Layer 3 of a small transformer language model trained on English Wikipedia (12 layers, counted from 0, width 128).
A neuron's activation on a vector x is GELU(weights . x + bias), where the dot is the dot product.

Input weights of the MLP neurons that the questions are about. A number n stands for (n - 128) times 0.0043.
n212 (bias -0.170): 152, 55, 81, 61, 155, 165, 154, 140, 126, 86, 168, 80, 137, 83, 77, 160, 131, 192, 141, 81, 70, 157, 158, 164, 143, 227, 122, 135, 144, 160, 92, 134, 42, 162, 44, 211, 174, 117, 108, 175, 169, 122, 177, 131, 157, 127, 102, 114, 130, 117, 141, 198, 101, 31, 120, 77, 184, 111, 119, 113, 135, 138, 198, 91, 122, 90, 159, 138, 107, 149, 156, 114, 167, 119, 101, 71, 44, 69, 144, 129, 62, 93, 60, 127, 111, 149, 147, 197, 157, 200, 166, 117, 164, 113, 147, 84, 128, 124, 111, 160, 145, 120, 106, 141, 100, 147, 104, 142, 129, 140, 125, 129, 109, 93, 135, 104, 117, 137, 131, 116, 97, 107, 125, 143, 86, 182, 177, 136
n283 (bias -0.094): 143, 162, 153, 177, 115, 164, 109, 138, 126, 141, 130, 187, 136, 131, 189, 152, 76, 170, 82, 141, 61, 111, 144, 131, 221, 128, 136, 163, 84, 98, 111, 95, 126, 142, 130, 89, 90, 74, 115, 113, 160, 138, 98, 127, 112, 121, 150, 167, 124, 131, 157, 137, 180, 156, 184, 86, 117, 130, 104, 117, 162, 110, 131, 113, 84, 227, 86, 76, 148, 138, 149, 108, 94, 136, 205, 151, 170, 81, 110, 130, 150, 187, 118, 67, 98, 98, 119, 95, 131, 137, 108, 151, 124, 79, 33, 76, 169, 154, 112, 113, 117, 50, 140, 131, 127, 179, 106, 167, 145, 140, 153, 124, 172, 141, 42, 148, 87, 133, 94, 83, 83, 164, 45, 83, 163, 102, 158, 81
n301 (bias -0.135): 130, 160, 146, 82, 249, 156, 108, 106, 126, 110, 137, 206, 198, 149, 158, 135, 101, 122, 68, 66, 88, 145, 82, 135, 114, 170, 75, 80, 105, 145, 181, 115, 148, 83, 92, 190, 167, 163, 111, 117, 115, 166, 109, 69, 152, 171, 209, 106, 138, 188, 132, 63, 140, 127, 83, 89, 119, 145, 167, 110, 181, 80, 218, 132, 166, 121, 117, 120, 129, 135, 67, 187, 179, 157, 139, 115, 125, 76, 135, 119, 120, 126, 113, 86, 115, 187, 122, 98, 115, 68, 77, 149, 128, 142, 139, 105, 232, 139, 126, 113, 130, 75, 146, 138, 116, 154, 104, 115, 82, 148, 112, 71, 162, 127, 77, 133, 132, 131, 132, 127, 112, 153, 118, 94, 182, 145, 68, 144
n393 (bias -0.057): 147, 140, 135, 153, 152, 164, 69, 74, 130, 142, 171, 90, 126, 128, 161, 119, 108, 122, 108, 151, 157, 167, 120, 167, 165, 129, 106, 118, 91, 146, 120, 115, 124, 117, 151, 183, 139, 161, 151, 145, 173, 42, 119, 97, 121, 119, 156, 183, 114, 195, 162, 138, 131, 54, 141, 111, 107, 130, 65, 112, 123, 189, 105, 143, 119, 76, 133, 168, 152, 133, 133, 161, 170, 162, 98, 143, 162, 96, 55, 104, 135, 151, 111, 120, 119, 163, 91, 148, 161, 152, 160, 170, 104, 120, 130, 97, 117, 62, 122, 23, 102, 138, 95, 116, 133, 179, 132, 109, 140, 147, 159, 112, 165, 93, 146, 59, 116, 83, 148, 133, 137, 60, 130, 124, 125, 78, 114, 127

Each question shows a token from some text and the vector x that enters the MLP there. A number n stands for (n - 128) times 0.036.

" is": 112, 111, 123, 106, 112, 107, 126, 126, 132, 128, 144, 147, 120, 141, 134, 117, 123, 98, 126, 130, 130, 128, 134, 133, 134, 125, 148, 134, 153, 109, 123, 143, 115, 111, 112, 132, 120, 118, 135, 112, 141, 108, 154, 129, 123, 118, 127, 112, 156, 109, 89, 152, 140, 117, 131, 139, 133, 119, 116, 120, 108, 114, 129, 136, 128, 123, 109, 133, 121, 121, 133, 121, 124, 151, 95, 152, 112, 144, 114, 148, 134, 109, 159, 112, 109, 126, 125, 120, 149, 144, 115, 134, 165, 145, 115, 117, 125, 104, 126, 138, 140, 116, 159, 128, 140, 148, 90, 154, 129, 141, 143, 150, 121, 109, 130, 149, 156, 128, 124, 201, 120, 144, 140, 147, 100, 168, 106, 134
Which neuron fires most, and how strongly? n212, at about 0.47

" a": 132, 134, 105, 157, 113, 129, 132, 97, 180, 148, 91, 114, 147, 170, 149, 121, 101, 92, 129, 146, 150, 110, 132, 121, 109, 142, 118, 120, 142, 116, 129, 109, 134, 100, 132, 147, 148, 130, 143, 106, 140, 137, 139, 107, 104, 130, 148, 115, 116, 133, 102, 130, 102, 129, 133, 134, 140, 121, 146, 130, 124, 137, 122, 144, 135, 120, 121, 161, 125, 134, 142, 133, 121, 117, 104, 135, 140, 83, 134, 137, 143, 119, 167, 96, 136, 91, 122, 115, 130, 108, 98, 148, 152, 133, 136, 148, 128, 161, 130, 128, 142, 151, 151, 127, 122, 170, 95, 87, 138, 124, 143, 104, 136, 139, 99, 109, 104, 119, 121, 188, 140, 142, 108, 110, 138, 140, 118, 114
The two highest activations, in order: n301, n393

" design": 130, 135, 132, 110, 152, 110, 151, 131, 129, 151, 78, 138, 137, 157, 107, 128, 140, 100, 130, 104, 129, 138, 148, 150, 113, 167, 144, 114, 139, 131, 132, 98, 131, 111, 116, 120, 118, 139, 159, 85, 120, 124, 120, 79, 119, 121, 120, 109, 136, 128, 66, 95, 122, 130, 135, 128, 130, 151, 123, 114, 131, 129, 137, 143, 134, 151, 117, 126, 116, 143, 118, 121, 124, 149, 109, 137, 107, 158, 147, 149, 118, 129, 153, 166, 133, 98, 124, 122, 125, 131, 89, 104, 125, 107, 141, 141, 107, 150, 127, 141, 119, 113, 104, 113, 140, 124, 132, 186, 147, 134, 128, 165, 109, 138, 95, 155, 125, 156, 127, 163, 114, 141, 140, 131, 116, 127, 149, 139
Which of these neurons fires most? n301

" first": 131, 122, 99, 130, 123, 124, 100, 135, 140, 127, 91, 118, 127, 155, 120, 130, 129, 148, 85, 129, 141, 113, 136, 110, 129, 118, 136, 133, 145, 123, 146, 107, 163, 131, 115, 125, 147, 165, 120, 110, 135, 124, 140, 102, 141, 105, 122, 142, 127, 165, 89, 134, 146, 108, 131, 157, 173, 98, 128, 118, 119, 84, 137, 125, 146, 125, 122, 155, 125, 81, 131, 137, 118, 171, 99, 98, 120, 149, 102, 173, 94, 130, 136, 148, 143, 128, 153, 130, 146, 117, 124, 122, 123, 114, 160, 136, 135, 136, 118, 136, 109, 98, 114, 153, 150, 119, 133, 133, 144, 121, 122, 147, 136, 129, 110, 136, 118, 112, 120, 156, 135, 141, 116, 109, 136, 134, 142, 105
Which of these neurons fires most? n301

"man": 105, 109, 158, 148, 117, 108, 129, 130, 123, 174, 112, 109, 137, 96, 132, 136, 108, 89, 128, 110, 130, 160, 138, 130, 142, 124, 120, 140, 144, 116, 130, 126, 106, 130, 113, 128, 124, 150, 120, 112, 106, 158, 174, 108, 131, 125, 111, 119, 140, 109, 94, 161, 135, 136, 124, 95, 131, 123, 128, 154, 174, 122, 109, 144, 138, 141, 106, 118, 123, 150, 138, 117, 106, 135, 123, 168, 152, 141, 132, 165, 112, 116, 122, 143, 121, 149, 144, 100, 137, 92, 118, 81, 127, 97, 138, 182, 122, 123, 125, 125, 137, 145, 115, 130, 153, 139, 99, 136, 135, 100, 137, 137, 163, 128, 108, 181, 129, 156, 119, 177, 114, 123, 101, 108, 142, 130, 125, 120
Which of these neurons fires most? n283

" as": 117, 130, 158, 126, 145, 113, 139, 117, 144, 132, 118, 138, 136, 130, 134, 122, 118, 100, 157, 144, 136, 130, 131, 134, 120, 137, 110, 134, 156, 129, 123, 86, 103, 106, 113, 134, 126, 109, 164, 127, 157, 138, 137, 112, 132, 111, 115, 124, 131, 115, 100, 163, 138, 105, 117, 126, 118, 104, 127, 131, 139, 115, 101, 142, 140, 126, 116, 154, 124, 130, 166, 145, 129, 118, 107, 132, 138, 140, 112, 130, 126, 138, 136, 125, 110, 132, 133, 108, 129, 136, 121, 139, 147, 113, 123, 127, 115, 107, 123, 145, 114, 167, 109, 110, 128, 130, 117, 141, 123, 121, 141, 133, 119, 123, 117, 132, 92, 120, 140, 207, 109, 156, 145, 146, 99, 159, 123, 138
The two highest activations, in order: n212, n393

",": 135, 138, 130, 110, 132, 130, 144, 125, 123, 142, 143, 131, 114, 135, 127, 102, 144, 95, 126, 127, 116, 143, 125, 130, 122, 131, 140, 116, 139, 114, 127, 125, 136, 139, 111, 124, 112, 137, 172, 115, 146, 121, 135, 129, 117, 133, 121, 139, 121, 127, 74, 136, 123, 107, 135, 153, 119, 119, 114, 117, 130, 151, 95, 136, 133, 125, 129, 127, 126, 139, 114, 104, 154, 151, 118, 129, 133, 135, 130, 119, 115, 135, 133, 135, 117, 143, 130, 130, 128, 120, 152, 137, 136, 138, 132, 125, 110, 135, 123, 122, 125, 131, 120, 117, 134, 131, 132, 153, 143, 124, 157, 140, 118, 107, 98, 137, 146, 101, 132, 213, 143, 126, 125, 137, 101, 110, 135, 130
Which of these neurons fires most? n393

" at": 147, 130, 124, 118, 139, 121, 146, 140, 127, 103, 75, 143, 109, 134, 114, 68, 118, 141, 146, 108, 95, 125, 121, 142, 136, 116, 132, 160, 111, 143, 128, 107, 154, 132, 114, 129, 113, 139, 174, 113, 147, 130, 125, 117, 146, 137, 120, 127, 159, 122, 92, 123, 139, 119, 137, 129, 151, 148, 140, 117, 125, 75, 117, 117, 128, 128, 140, 148, 124, 143, 150, 133, 135, 126, 131, 143, 134, 108, 128, 141, 130, 94, 143, 153, 118, 107, 105, 134, 119, 139, 133, 118, 142, 124, 124, 112, 152, 151, 128, 138, 136, 119, 131, 129, 132, 89, 62, 124, 113, 122, 114, 109, 129, 127, 130, 145, 128, 159, 133, 185, 158, 111, 125, 139, 93, 145, 134, 105
The two highest activations, in order: n212, n301